Layer 2 of a small transformer language model trained on English Wikipedia (8 layers, counted from 0, width 96).
A neuron's activation on a vector x is SiLU(gate . x) times (in . x), where the dot is the dot product.

Input weights of the MLP neurons that the questions are about. A number n stands for n times 0.0042.
n10 gate: -8 13 15 3 2 -5 2 -9 -12 -37 19 4 -30 -1 -9 -2 19 10 -13 -10 -18 -4 13 -11 -19 4 -13 -15 13 17 0 -17 -9 4 3 17 -20 -30 15 -41 5 20 22 12 18 -9 -6 -5 -9 14 14 -9 -51 -21 33 11 -30 11 8 -10 -10 -4 1 0 8 18 7 36 -6 -4 50 -36 0 7 -4 -22 27 5 -16 -7 7 -7 -5 -6 13 -3 -33 0 -8 15 33 31 1 -21 7 21
n15 gate: 18 -9 -25 15 10 11 3 -7 -19 19 -3 -8 -13 -15 1 -35 -4 25 0 21 -27 -1 1 -21 5 31 -3 0 -25 -6 14 23 39 -32 34 18 -8 2 -11 22 -3 -22 30 -5 -46 14 31 8 31 -13 -24 -48 6 20 33 -37 -31 8 -20 22 -25 16 5 11 9 0 -7 -7 -10 -4 -2 -20 -6 32 -18 -27 -5 -13 -2 -25 -13 2 -7 7 13 9 -23 -11 17 -8 -6 -31 -34 31 26 -12
n24 gate: -37 -24 -8 -14 -7 -9 -15 15 -51 -44 35 -47 -9 7 -1 15 5 -7 30 -10 -17 -22 3 -17 -19 -14 18 -44 14 1 -26 -34 -14 -12 27 24 -13 14 28 -4 1 -5 22 -22 -13 7 6 8 6 30 7 -1 -4 1 4 15 31 -13 14 12 24 23 -2 23 -13 -20 -8 19 5 -3 -13 2 53 35 -32 33 -22 10 48 -16 -1 28 24 5 17 -47 -5 18 30 -39 -35 -18 -3 8 8 -8
n35 gate: 18 6 13 -4 38 10 -8 -38 -13 -14 25 3 12 -12 -12 10 -8 -5 9 -48 -2 -22 -30 -15 -19 11 15 0 7 20 -41 5 -5 -32 -2 14 -30 -13 20 2 -34 -15 2 27 -1 -20 -24 -21 -1 33 -14 -22 -4 -19 25 7 -7 25 2 20 -31 3 -5 15 8 1 -15 29 -21 29 19 5 2 34 43 12 23 23 -6 10 -3 -5 -1 -8 -14 0 -29 -21 -18 41 13 -11 8 -28 -3 3
n42 gate: -1 -12 -17 3 10 -25 -8 -2 2 -24 -5 -36 -5 5 -18 1 -16 -27 -16 15 15 -18 11 11 37 2 8 -3 -15 24 19 -11 0 19 4 -9 -18 4 6 34 9 12 -28 -3 -2 1 6 21 8 -4 -5 -2 -20 3 -15 -28 72 6 -12 -5 -11 13 23 4 -16 4 3 -22 3 8 -35 32 6 -10 1 1 0 -8 6 -21 -10 4 20 6 -5 3 16 -15 -1 11 -2 2 -20 5 -19 -6
n55 gate: -33 -4 -5 -10 -34 -22 29 8 -18 -24 -19 -3 30 29 -8 7 -18 -23 29 12 -6 10 44 -2 26 -15 31 -22 18 34 -28 15 -10 -9 -10 39 -16 -13 14 20 4 -26 -11 -22 23 37 -38 18 -1 46 11 0 -18 -29 26 -35 0 19 -1 -26 34 9 2 30 -31 6 37 -7 15 -17 -4 -1 15 -14 29 8 15 -1 3 -8 -35 -3 -7 10 -26 7 25 -39 1 4 -48 5 -6 -9 -19 26
n65 gate: -28 -12 -20 -28 -27 -2 -32 8 -4 15 23 -3 22 -2 4 -14 -1 15 -20 13 -21 10 -15 -2 23 -3 36 7 -28 45 7 1 -16 33 23 18 -5 24 -24 12 3 -28 18 -14 3 8 49 18 10 -9 13 -23 -29 29 19 -7 -13 -2 -8 -10 28 -18 25 13 -29 -6 4 -20 -5 -17 -8 14 -14 17 32 32 -17 -1 11 -19 4 -1 -3 -18 17 -6 -22 -14 -11 10 -4 -24 -15 42 -15 -33
n90 gate: -14 0 4 -11 20 -1 14 14 -15 11 12 1 5 12 -6 35 11 7 2 -34 -13 -6 19 25 -33 -20 4 -3 45 -42 -18 -3 -30 -30 -7 -15 13 -2 18 -35 3 -9 -6 12 -7 3 -12 -4 1 22 -8 -5 -2 -30 30 -20 5 -5 -9 -1 13 23 -5 29 -1 4 1 3 18 37 3 1 -28 34 -14 -11 19 12 15 -30 -7 -4 36 12 -29 -11 -10 1 0 -6 -9 22 12 -17 25 11
n94 gate: -63 -27 -4 -40 -25 11 -10 -15 -10 -6 -4 4 4 8 14 -28 21 -1 -14 25 15 1 10 -10 6 2 22 -8 -14 -21 -11 1 2 -4 53 35 -14 -9 -6 16 -44 2 30 -39 -12 -28 -9 4 6 10 6 -35 -45 52 1 19 3 -3 2 1 28 5 21 -7 -23 -15 -26 11 -15 5 32 26 -3 6 -25 -4 -23 -7 7 16 -19 26 -1 -15 -13 -12 7 22 11 -8 -7 -40 -13 20 -2 -31
n106 gate: -40 -13 9 -2 -18 -6 -34 60 0 -11 -12 5 -68 -51 -1 10 29 12 47 -17 12 34 -13 -18 6 4 -5 9 -16 11 13 51 2 -6 -18 -12 29 9 -23 48 28 -5 -9 -14 19 4 47 -26 -2 4 30 8 6 32 -13 -2 -29 -8 3 -2 9 4 20 3 -9 -15 -13 -30 5 -16 1 -10 -8 16 -3 6 -16 -15 2 1 9 -3 -43 4 5 3 14 29 17 -7 35 -29 14 8 -42 -10
n111 gate: -27 -5 -11 -34 13 14 -26 -29 16 4 -38 19 -43 -13 9 -26 16 19 -30 -19 -16 -11 -39 -2 15 -31 10 -8 5 8 -33 17 -29 -1 27 7 -1 -15 12 14 -4 -10 -20 23 -2 -34 20 -10 -5 -5 -5 -11 -9 -1 13 -10 -30 22 10 15 20 38 -5 25 -21 -21 10 -26 -62 -3 -21 -1 23 -17 -20 14 -41 2 17 -18 4 -8 -10 -33 -26 15 -10 -22 9 5 0 -31 -21 15 -16 -3
n119 gate: -95 -59 -24 -9 -20 -9 -5 11 19 29 -19 8 4 27 -11 -24 6 7 29 25 -11 36 -3 -5 31 16 13 62 -10 2 7 16 -5 7 18 11 11 26 -37 6 -15 17 -4 -6 23 -29 -12 9 0 -14 16 -24 37 53 -11 -15 27 49 21 -3 21 -39 15 -5 20 -57 23 -43 -4 -7 -24 6 35 -11 -27 -23 -64 -4 -2 -7 -13 5 -13 -10 -4 29 18 22 38 -13 -24 19 -38 -18 -19 -17
n120 gate: -26 7 27 10 -17 -24 -10 19 -26 -28 52 -8 4 9 -8 16 -8 27 -25 -22 13 -12 -6 29 6 3 -24 -23 22 3 8 -22 -24 -18 -4 -10 12 -1 -14 -11 -10 6 32 -4 -13 -16 14 -24 -16 27 9 -5 1 -18 -16 29 -21 13 -7 45 -6 1 -28 13 18 40 -30 3 4 -19 1 29 -17 39 12 18 -27 28 8 -10 6 -7 -14 -30 -23 -5 -9 3 -6 36 -10 -12 7 -6 20 2
n145 gate: -12 -2 16 -17 -6 -29 -23 6 -2 2 21 0 -14 -6 16 -8 20 28 10 18 -46 11 51 19 12 -28 -31 -21 8 30 8 25 -3 -10 -9 -5 -21 20 12 -11 -17 -37 13 -20 2 1 -4 7 -30 4 7 17 23 38 30 3 -1 -13 -20 -48 23 22 2 -6 9 -24 -9 -25 18 7 19 -13 0 -17 15 12 -10 14 1 3 -22 -14 10 10 11 3 13 -35 10 2 -14 3 22 30 -7 18
n193 gate: -38 28 -18 1 25 -11 -10 -21 -35 42 5 10 -22 -24 -12 -4 1 34 -13 -32 -28 35 31 -39 -8 11 -9 -17 -13 4 -23 -50 10 9 35 -21 0 8 37 -19 -41 -9 13 -11 -31 25 -18 12 -5 -7 -36 36 35 39 -1 -1 -5 -15 -10 16 18 -31 29 17 10 52 -1 15 -39 -26 52 5 30 13 -25 -6 23 -48 -6 5 -4 41 -41 -6 -14 -14 21 24 33 3 -25 -17 -6 -9 25 -19
n197 gate: -20 6 7 -5 -22 7 -10 -31 -12 -25 -8 -11 -11 10 19 -15 -22 3 35 18 -9 15 38 -21 -16 14 11 -29 6 18 -1 4 -7 16 -20 16 10 -13 -30 9 -51 -35 -12 -41 4 5 -5 -22 -4 1 -26 3 -7 -6 38 6 -13 -14 6 7 24 20 -17 -25 -12 3 8 4 -1 46 8 -6 -21 4 -13 0 -38 -13 36 10 -21 6 -40 34 7 8 14 14 -16 -26 -10 -28 -2 -17 9 15
n198 gate: 13 21 30 -11 51 19 39 -5 -20 -5 -44 -7 -4 4 0 -5 9 7 20 -25 16 -7 -20 -7 24 -32 10 -25 -15 19 -21 9 -24 -10 37 36 -27 13 12 4 -3 -33 -25 1 33 20 10 7 -32 -5 -23 -12 -33 -10 -30 -14 26 29 -14 -14 -3 -5 12 8 1 15 -19 -7 10 2 -22 17 20 -23 -6 39 1 -20 12 -16 10 -7 34 9 5 -3 -14 -20 28 15 -5 6 4 17 4 39
n216 gate: 9 -17 43 -4 -10 7 -14 2 -77 1 21 -6 6 23 1 -42 19 -5 32 -23 14 -22 -1 -14 27 9 9 -47 6 31 6 14 -27 -8 -2 14 -13 -9 34 -13 -30 5 3 -12 11 -5 0 -16 20 -5 -17 40 4 9 40 -10 1 9 -20 17 -1 -21 11 38 -51 14 -14 -3 25 1 -10 3 -16 9 9 -7 34 1 11 -7 -8 -13 -6 -35 -32 7 17 2 -8 -19 2 -41 -7 3 -12 38
n231 gate: -15 -3 -2 17 3 5 -9 -17 -31 4 2 -23 31 3 -19 4 20 -27 -23 -63 4 -15 20 -4 6 2 7 0 26 -19 13 -2 -10 14 -20 17 23 -20 -4 9 -15 -14 -12 -1 -2 -15 34 23 5 52 -6 -3 -3 -35 13 -4 -18 -8 -7 20 14 18 -3 -9 22 -23 -3 38 13 1 -4 -5 12 10 40 -28 27 -4 -1 15 29 11 -12 9 -16 3 11 -22 -34 -32 18 12 21 16 -18 -15
n246 gate: -25 -3 -4 6 28 -9 -28 -20 1 7 -12 -7 -4 -19 -1 -3 -1 6 30 -43 -8 -14 -12 4 -5 -16 11 -9 23 9 12 14 12 -20 12 21 -29 39 -23 21 -13 -20 3 3 -20 7 34 -20 -28 -12 -2 -29 38 -12 -1 9 -33 -3 -18 -7 -11 32 18 -11 16 -3 -18 -2 -6 -9 -27 19 2 -13 51 20 -1 -13 6 -18 -3 -11 2 -16 -22 9 -10 -9 20 -8 -3 -4 6 -20 29 -3
n10 in: 25 23 -9 29 -26 -4 -7 -11 -29 3 -3 1 -3 -28 9 23 2 -9 7 3 31 27 -18 -23 15 7 -20 6 16 -30 26 22 0 -39 -11 13 7 11 8 5 -30 39 -10 -15 8 5 -16 -1 -9 -23 -13 11 10 21 -18 0 8 -16 -7 11 14 12 -34 5 -14 -12 -4 -32 -8 -23 -22 3 2 3 -1 4 8 7 9 -20 3 5 19 17 3 -4 -28 -14 12 7 -7 -8 6 1 -8 -18
n15 in: -1 9 -6 13 -27 13 -6 -15 3 -7 15 -35 -3 -18 -7 1 2 18 9 5 17 -16 45 24 8 -25 14 24 -7 5 9 18 22 -52 8 -6 -9 18 -5 -7 0 -12 -2 5 -4 4 -3 11 7 19 10 12 18 -34 13 -15 -27 14 -50 5 -14 -1 13 -23 -2 -23 5 -4 -16 -20 7 -13 19 36 1 14 -36 28 -6 -2 -2 -17 -10 18 1 3 -22 -9 11 -6 -26 -5 3 14 21 -6
n24 in: -18 -13 -20 10 1 4 -21 27 -33 -33 18 -35 17 -2 -1 35 15 -14 12 -14 -27 -25 12 5 -1 -18 -19 -19 3 -7 -31 -39 -5 9 24 15 -10 -8 44 19 10 -28 38 -28 -9 22 9 13 -6 34 15 3 9 5 -1 10 10 -26 -1 -16 24 18 -17 4 -6 -1 11 5 7 -14 -4 -4 26 16 -12 32 -13 -24 4 -19 -7 28 40 43 29 -42 -7 3 13 -48 -30 -2 9 26 11 19
n35 in: 25 7 -7 -1 61 28 11 -6 20 -14 9 -2 14 -1 -3 9 -42 -5 -9 -21 8 -14 -35 -13 19 26 4 32 -39 5 -38 8 12 -12 -9 -19 -25 -4 20 -10 -37 -12 -19 35 -23 -6 0 -14 14 27 -8 -14 -4 -8 12 3 -16 27 30 3 -12 -18 -20 -8 1 4 -18 -8 -9 0 28 12 4 25 26 21 32 -1 -10 3 -15 -2 8 -8 -28 20 -34 -24 -19 18 37 3 4 -29 -2 17
n42 in: -24 8 12 17 -2 8 28 -11 -6 12 -7 31 28 36 2 2 0 -17 -3 -14 6 2 6 2 -3 -7 -12 29 -9 -14 -14 -19 -5 3 -7 -7 5 29 14 -1 7 14 -25 4 -8 17 -23 -10 19 12 6 -9 -9 21 -30 -15 -37 -11 27 2 -19 8 -26 6 -2 1 -3 20 -18 0 -8 -10 -19 -11 -8 -4 -2 10 26 -9 -6 11 -15 8 -9 23 2 -45 -9 5 5 -6 23 -4 -6 -10
n55 in: -34 -25 -12 0 -13 -29 30 23 -5 -8 -30 29 18 10 -20 3 -29 -1 -6 22 6 -11 38 -21 29 -3 12 -19 33 17 -27 -15 3 -19 -6 33 2 -23 26 6 23 -18 15 -2 18 30 0 20 23 20 27 -4 2 2 18 -32 2 2 17 -13 23 7 -16 26 -36 7 19 13 -10 -21 -31 9 1 3 5 -28 17 -8 1 -31 -3 -1 -10 14 -30 4 -14 -13 -2 18 -23 14 -20 -13 -21 3
n65 in: -10 0 -15 -9 13 6 -27 -10 2 -19 -23 -4 -10 -19 7 16 7 -21 -20 2 -22 4 14 -20 -9 -20 -18 -18 11 16 -1 -3 3 -2 2 21 5 -20 5 26 -23 -12 30 -19 -20 13 -3 -5 -4 -8 14 -40 -25 25 -4 0 -3 6 12 -14 -22 3 -3 -3 -16 -24 6 -27 -6 -19 -5 8 -9 18 27 2 -32 26 6 -35 -9 -6 8 2 14 -12 -4 -32 18 13 -6 -17 -5 22 -11 -17
n90 in: 27 -7 6 -4 26 6 4 -18 16 -6 23 -17 -4 22 25 23 8 0 -22 -11 -21 1 -2 -1 -21 -32 -26 17 10 -5 -16 33 3 26 6 -1 -14 -34 -4 -37 28 15 7 13 -43 -4 3 -11 10 36 2 26 -4 -8 -1 -30 -8 3 -15 -12 17 16 -10 -18 -4 7 9 -5 12 14 15 2 -34 -1 5 1 23 6 17 -15 28 -27 15 11 -13 30 -32 2 -12 -11 4 21 3 -1 20 7
n94 in: -29 -6 -4 -34 -23 8 5 -26 7 -2 -19 9 15 32 14 4 16 31 -33 52 31 -2 1 20 3 -13 2 -21 -18 -26 20 6 -19 -1 26 10 -21 -17 4 -1 -5 5 32 -26 -20 -7 -31 0 28 7 8 -15 -33 45 13 11 -19 -26 3 -14 29 -7 9 -14 -45 -4 -22 -29 -8 -11 47 21 8 1 -24 -18 -12 -15 6 3 -22 14 13 11 -1 4 7 -1 5 -1 -5 -23 -4 12 10 -22
n106 in: -30 -19 -4 3 -26 6 -17 13 13 -3 -15 -1 -34 -19 3 9 25 -2 55 -5 -11 25 21 -20 -5 -5 42 13 -7 4 6 30 20 12 -13 8 13 4 -4 37 29 -17 -10 -26 2 11 16 -11 25 -6 17 4 13 48 4 -8 -5 -4 -16 -1 3 -7 26 -18 -17 -44 2 -16 18 -3 -41 34 9 -1 -6 2 -7 1 22 -1 6 7 -23 10 8 9 18 -12 24 4 16 -35 43 8 -47 -16
n111 in: -11 12 -17 6 21 19 3 -22 13 19 -43 32 -5 -9 9 -6 -6 -7 -41 1 -15 2 -24 -5 21 -16 -28 25 0 -16 -17 27 -10 -1 11 -18 5 -14 -5 2 8 -5 -12 23 -4 -25 29 6 -12 -2 5 -14 -2 -3 8 3 -14 21 8 2 39 15 -13 16 -15 -33 44 -24 -43 -18 -30 -15 0 -25 -31 8 -12 4 -7 -14 -20 -14 2 -3 -6 23 -1 -39 -6 -7 5 -15 -5 13 -26 3
n119 in: 18 -13 1 -13 -3 15 -1 -1 8 -9 9 -12 12 34 -11 -21 10 -30 13 -20 11 27 18 16 0 24 -7 38 26 -1 37 -10 -19 6 22 44 -9 -32 -11 -23 30 37 -2 -8 0 -39 3 -10 4 -9 -8 16 59 5 15 -24 -12 25 48 25 45 -62 14 -24 11 -4 28 18 4 -4 27 -6 27 18 -21 -28 -31 9 -16 -9 -4 18 -18 29 46 10 22 45 8 6 17 23 -2 -20 -4 -8
n120 in: -3 18 3 5 -2 18 -11 -38 26 7 4 -4 -10 -15 -9 -15 20 -4 15 14 -28 32 14 -17 -17 -26 5 24 -18 16 7 33 18 -8 -16 7 -17 -7 8 -20 1 -5 1 19 18 33 -30 4 30 1 27 43 34 -2 8 -18 13 -16 -11 -30 15 8 23 -27 -3 -37 15 15 0 6 24 2 34 -5 15 17 0 -2 12 31 -6 9 -6 9 8 14 4 11 15 -14 -9 -5 -14 -8 7 2
n145 in: -5 -10 8 0 2 -1 -1 1 21 15 -21 -15 -30 0 -7 -24 1 6 -30 -2 -9 32 24 15 20 -18 17 9 -1 31 25 21 5 -13 -5 5 3 23 -11 7 16 -20 12 1 -18 8 -3 -6 15 8 23 -5 -3 29 -15 -17 8 31 -51 -35 14 -17 11 15 -27 -12 -21 -17 17 -6 -4 7 -5 -22 0 -16 -26 -19 24 -8 8 9 -25 -16 -4 9 -11 -26 11 32 -3 -12 -12 21 -41 23
n193 in: -9 -34 -20 -24 14 12 13 20 2 17 -10 14 8 3 -10 -10 10 28 26 23 -27 20 -16 -55 -12 20 5 24 -6 -23 -25 -23 34 3 13 -14 -2 10 15 32 -19 8 8 -14 3 4 -4 -14 15 -23 -9 -20 2 35 1 -1 25 11 -14 -28 26 -18 13 -13 16 1 2 8 -38 11 15 13 28 -13 -34 -13 -30 -30 -9 8 -2 19 -20 -7 -6 0 17 25 21 -4 8 9 -8 6 -6 -17
n197 in: 15 20 12 -9 -14 6 -3 -28 -19 -25 16 0 -1 -10 15 -1 -12 13 -15 -5 -6 -1 22 -4 -21 1 -6 -22 18 -3 0 -2 14 20 -1 1 34 -18 -26 -4 -18 -14 -14 2 13 20 -9 -15 -2 4 -27 8 -18 -28 13 10 16 -18 4 -1 5 21 -8 -9 -19 25 2 10 -9 -2 2 -28 -24 41 -20 -19 17 2 2 12 -23 -7 -4 24 2 -1 -6 24 -5 -20 -10 -11 -7 -67 1 -3
n198 in: 5 42 17 5 29 26 -7 17 -9 -4 -1 2 3 -4 -6 10 14 18 19 -19 8 -25 -31 9 -2 -10 10 -27 2 64 -9 9 -21 -46 15 -3 -24 -18 27 14 1 -8 -10 -12 42 20 -2 -1 -41 -9 -31 -8 -7 -18 -29 16 20 -20 -9 -30 -37 13 26 -7 -1 32 -24 -1 31 22 30 -12 1 -29 6 24 -12 5 19 13 -2 -16 7 10 10 6 2 5 24 -6 -21 12 12 4 -8 44
n216 in: -4 -13 -23 18 -6 -12 -5 27 -17 -10 -22 4 13 5 -12 -2 -14 -27 19 -18 33 -16 13 -9 8 7 13 -11 -9 35 17 -14 -8 -31 -2 -13 -18 7 12 20 -10 -18 -12 2 2 31 -14 6 20 3 -14 13 27 10 6 -32 23 -12 4 1 -41 -4 -10 17 -34 2 16 2 20 -21 -38 10 -15 -28 10 -1 11 -26 21 -31 -37 -12 2 -9 -48 -1 5 -17 -2 38 -8 -42 9 30 34 20
n231 in: 20 -9 -8 -28 -18 -24 6 -2 26 16 19 25 6 6 21 -9 -31 5 20 35 -22 13 -8 -1 22 -13 1 -5 -6 8 3 21 0 13 9 9 11 21 -4 -2 49 -15 -9 -3 10 -17 -7 1 -9 -16 -2 -18 -10 22 17 8 -13 -6 -16 -17 4 -14 -14 0 20 19 0 -32 13 36 29 -8 -5 -4 3 -2 -13 16 -20 -12 19 -22 15 5 11 -20 2 7 9 -6 0 23 -14 -32 -21 19
n246 in: 5 15 -17 14 29 -23 -24 -4 -18 -1 -15 4 10 -21 3 14 4 -41 3 -9 19 -18 5 9 7 0 -14 12 -4 13 7 -18 6 -11 2 -1 -36 17 -6 4 -13 8 -13 -30 1 23 3 -14 -16 4 -22 8 41 -21 -28 -3 -31 -18 -15 -2 -28 10 -2 -28 -12 21 -13 13 20 -24 12 2 -13 -15 41 12 0 -20 -6 -18 1 -8 18 11 -19 0 1 -50 3 10 9 15 -4 2 22 24

Each question shows a token from some text and the vector x that enters the MLP there. A number n stands for n times 0.088.

"al": -7 0 -1 17 -23 0 18 -4 27 -7 -1 16 9 18 15 29 -1 15 -22 50 -1 -16 12 12 21 0 9 15 7 11 4 -8 11 10 -1 11 -6 8 19 0 -2 -2 -19 -10 13 7 -6 5 12 -3 8 15 0 31 -8 3 15 16 13 3 1 -7 -6 10 5 3 -16 13 18 -22 32 -9 2 -3 -6 3 -6 9 -5 18 4 -3 8 10 7 8 29 7 9 24 1 -2 -3 3 10 16
The neuron with the highest activation: n94

"e": 17 16 -3 -2 8 -5 -5 1 -5 2 6 30 -2 -5 -18 11 4 9 -12 8 13 3 -2 16 -10 14 -11 3 -1 -9 -3 -4 -1 1 20 8 11 0 -10 -4 0 -30 12 1 -10 2 15 10 -6 -17 9 4 -6 15 -18 -15 -29 12 -8 11 12 0 8 -5 -13 14 3 -24 12 -20 -8 2 3 6 -4 -15 -17 15 -30 -6 -37 12 25 16 8 -21 6 6 14 -13 -11 -4 2 17 -13 21
The two highest activations, in order: n65, n15

"ab": 7 -20 2 7 5 7 3 8 -12 -3 9 4 -1 -12 17 5 -9 0 -19 -19 5 -13 31 -6 -2 31 10 -11 12 -17 28 -7 4 -14 -1 12 -5 -2 -7 -4 -12 5 32 7 -13 8 8 20 8 18 12 16 7 -24 17 0 5 1 -8 18 -22 -4 -17 -6 -8 39 1 -7 11 6 -28 7 -6 2 17 7 20 -5 -6 7 -7 11 26 3 7 1 0 -10 -1 -4 10 -10 -5 4 15 13
The neuron with the highest activation: n216

"F": 18 30 -13 5 35 13 11 -11 11 2 17 9 3 -13 10 -8 4 12 -9 -16 18 -13 -5 11 -9 29 -8 14 0 3 -10 5 10 -7 19 -6 11 -12 20 -13 19 -12 3 -8 5 -15 -1 8 -1 3 -6 12 29 29 1 -21 11 -2 5 19 -8 -11 9 -18 19 5 -9 -2 2 4 -14 -9 -17 -15 8 24 12 16 -7 -6 19 -1 5 20 -10 7 -20 13 0 0 13 5 10 -6 9 2
Which neuron fires most, and how strongly? n35, at about 3.2

"t": -1 21 -3 17 13 8 -4 -22 -15 -6 -4 12 -21 -2 31 10 -16 -4 11 -1 10 18 11 24 -8 5 -9 1 15 1 1 -2 9 -1 -1 16 -6 -16 -10 3 1 -24 0 -12 8 -4 6 15 14 -17 -4 7 23 -7 -7 -15 -19 2 1 14 3 9 -3 -8 -4 -8 -10 35 -19 1 23 2 -13 -2 9 -7 7 -6 8 -9 9 -18 -4 24 37 3 -7 -8 16 -3 10 13 10 1 -6 23
The two highest activations, in order: n197, n246

"s": 5 11 -9 30 3 18 -2 -14 3 13 2 18 -3 -19 12 2 7 2 -9 10 9 5 -11 10 28 -7 -10 -5 7 -12 -15 9 -2 -2 14 1 1 -13 13 20 -14 -20 -16 -14 12 25 6 7 12 9 14 10 15 -2 -24 10 -8 -11 -4 6 -23 17 -16 -32 -5 8 -10 -2 -5 11 -2 -16 7 -18 17 -16 -8 -2 -28 12 13 -9 -12 4 -3 -18 15 4 4 9 24 0 7 7 -12 -3
Which neuron fires most, and how strongly? n119, at about 0.45

"E": 33 31 -1 -4 -2 25 3 26 0 27 -4 2 5 -14 10 0 0 8 -7 -6 0 -33 20 14 10 -4 -21 13 -13 4 8 8 1 18 -2 21 8 -22 -5 -11 17 -31 -4 5 12 6 8 0 8 -24 -24 -7 2 4 -1 -5 2 1 -10 21 -20 -5 13 -15 -19 -4 6 1 23 -3 -7 -5 1 -13 -13 -13 0 1 3 16 0 -22 10 5 -4 3 5 -15 -2 3 -1 -10 1 -21 26 -8
The three highest activations, in order: n198, n15, n193

".": 17 42 0 -4 27 8 6 -18 -9 0 -5 -20 9 -7 13 8 1 -6 -17 -10 35 -12 -25 9 0 -7 -2 3 -5 -6 5 12 -17 -27 0 -15 3 -35 -4 -30 -3 2 -12 3 -7 12 15 3 -19 -3 -1 5 -6 -21 -11 6 -13 -13 0 -20 11 -5 -22 2 9 -10 -14 17 -9 0 10 -4 -6 -22 16 -16 -3 0 -3 -12 -9 -28 13 2 -2 0 -16 -3 -15 -21 14 3 4 -8 0 9
The three highest activations, in order: n198, n35, n90

"\"": -16 22 15 5 9 5 -27 1 -16 15 0 2 -5 -7 5 3 -3 2 -2 -4 38 -9 -3 27 16 -5 -6 0 10 0 12 18 19 13 -14 -21 7 9 -23 -8 7 -13 -1 1 5 -3 11 12 -2 12 21 13 10 -12 -1 3 14 -18 -4 -27 -21 0 2 -1 -11 -1 -12 -33 -5 -2 9 -17 6 -12 -2 3 8 -5 -9 -4 10 -30 8 11 14 -6 -6 1 -1 9 -5 -30 18 -2 2 16
The neuron with the highest activation: n145

"y": 29 45 6 6 0 -17 -2 -3 2 2 -2 2 -17 -5 -5 31 -6 1 3 -7 -16 -11 15 13 12 -7 -6 -8 7 4 10 15 4 -7 -3 7 -9 -23 -23 11 2 -19 14 -8 -2 4 18 38 8 -17 9 13 -7 15 12 4 -1 -12 13 -7 -20 -14 -12 -10 13 3 -4 6 17 -8 15 -8 2 11 2 -8 7 -15 -10 3 12 -7 19 32 1 16 14 -10 -7 -23 1 4 8 -7 -20 4
Which neuron fires most, and how strongly? n231, at about 1.1

"w": 10 -12 -11 7 -4 2 9 -2 27 8 -24 3 37 4 -11 7 13 1 -10 19 9 3 17 18 27 24 -2 20 -3 6 -10 -29 -26 -7 2 -4 -1 4 4 20 3 -4 -12 -3 -11 4 4 20 19 14 -9 -9 -5 -12 -5 -1 -3 13 12 8 -17 -9 4 -14 30 4 -26 -17 -15 -2 -13 -18 10 16 17 3 14 0 -1 0 -3 4 16 13 0 -5 -16 -8 -7 -10 10 -5 4 10 -3 5
The neuron with the highest activation: n42

"o": 16 20 10 22 -5 9 4 18 18 -7 22 -22 -8 -20 -21 19 7 3 -8 -5 -11 21 4 13 6 4 -20 16 0 -18 -9 -23 5 11 4 -5 1 -23 0 -6 0 -6 10 2 -4 14 12 2 12 -9 21 20 16 -8 -6 -5 -12 -10 5 5 11 18 -22 -4 11 -8 10 19 -5 -10 4 7 3 11 -27 3 11 3 -12 16 -21 -8 0 15 1 -3 15 2 27 -1 10 -19 -8 16 1 24
The neuron with the highest activation: n120

"==": -16 -3 11 -5 -3 14 -3 20 -5 5 3 -37 -18 -7 1 9 19 -15 -23 -9 17 -8 6 21 12 -2 -9 -2 -32 -4 6 23 -4 -13 -15 -23 18 -24 19 -8 11 2 -13 -9 8 10 15 19 3 -10 10 21 19 1 -9 4 2 6 -4 5 18 -6 10 14 -8 -3 -22 -9 17 -9 -32 -14 -5 0 -11 -21 -1 -21 6 -12 -2 -12 7 7 8 -11 -6 16 -9 10 -3 3 1 -10 10 13
The three highest activations, in order: n106, n216, n193

"ak": 25 -19 2 12 1 0 -6 -10 -9 25 -2 -5 4 2 0 17 9 6 10 24 -7 -5 21 -10 -15 -1 -23 -4 7 13 7 -9 9 -5 1 7 -10 12 12 -18 -5 35 39 2 5 18 -8 17 -1 -5 12 17 11 -2 14 10 -10 0 -10 -2 24 -10 -26 -31 2 -1 6 -7 -8 -8 16 -16 1 5 -19 2 11 -29 -3 2 -7 -4 11 31 6 -14 0 -7 -10 -4 -19 -1 2 6 -11 0
The neuron with the highest activation: n193

"sk": 20 -7 6 15 2 -6 16 -8 32 14 -1 -18 41 -3 -2 32 1 -17 -4 -1 5 0 6 -13 7 17 -6 7 22 -16 -4 0 8 -3 -14 2 2 21 11 -13 -8 -14 -15 0 7 1 -6 19 5 -4 -1 -10 3 -12 -16 -1 -25 -13 -4 5 0 -4 -16 -26 29 2 27 -26 13 -6 9 4 7 7 9 7 11 5 -1 6 6 -21 10 13 8 8 -13 -5 3 -18 -2 6 10 -12 11 12
The neuron with the highest activation: n231

"a": -9 21 -11 33 -4 -23 4 18 13 1 -3 -8 -6 -16 8 14 9 17 -9 -8 1 2 16 12 -7 16 -5 -3 -1 9 -2 3 2 5 -11 -5 -6 -2 -7 -7 16 -26 11 12 -1 -6 2 -11 6 -1 12 -4 8 43 -3 6 -2 6 -5 17 -26 16 -22 1 14 10 11 -34 6 -17 -6 -1 6 -10 18 -12 4 -12 -26 22 4 -4 4 -12 -5 -13 4 -20 22 -11 -2 -3 -10 -5 2 26
Which neuron fires most, and how strongly? n145, at about 1.4

"of ": -8 12 1 5 -1 21 2 8 17 2 -8 -3 -12 -8 -6 1 7 3 -6 5 17 -29 -5 20 9 -9 -7 12 1 0 10 3 3 3 -20 -5 4 -33 -23 -7 6 12 -6 -6 5 -2 1 -6 -14 15 2 -7 5 -11 0 -12 3 12 -9 -13 2 2 -1 -16 7 5 11 3 14 -14 -12 -9 -23 0 20 -1 18 2 -3 -12 -2 -67 -11 -13 3 22 12 -12 -2 0 13 0 12 7 -6 9
The neuron with the highest activation: n246

"also ": -16 30 8 -9 7 17 -2 -13 -18 7 4 0 5 1 -7 5 -8 -2 -16 4 9 9 -8 6 12 -11 -2 -5 -2 15 -2 3 0 13 -7 -3 11 -13 -5 -8 24 19 -27 -2 6 -5 6 -2 10 9 13 6 11 -17 -1 8 -21 -9 -20 -4 -25 -5 -6 17 -22 -8 0 -6 3 -3 -15 -4 -7 -25 10 7 2 -17 -17 -16 4 -33 -1 39 -3 27 -5 -12 -17 10 5 27 3 -20 -10 19
The three highest activations, in order: n55, n198, n193

"the ": 1 16 7 15 4 11 -2 -11 4 7 -8 -5 -7 -11 8 -5 7 1 -7 -4 5 -9 -6 20 4 0 -17 4 0 -12 27 5 -3 -1 -44 2 -9 -15 -5 21 6 18 4 -4 1 -4 8 -12 4 -3 7 8 0 21 13 -4 -12 2 -3 -14 -13 0 -2 6 -6 -5 10 -17 13 -1 10 -2 -31 9 11 -1 -5 -11 8 -6 1 -57 2 3 18 21 -9 6 -21 11 29 3 0 4 -1 0
The neuron with the highest activation: n106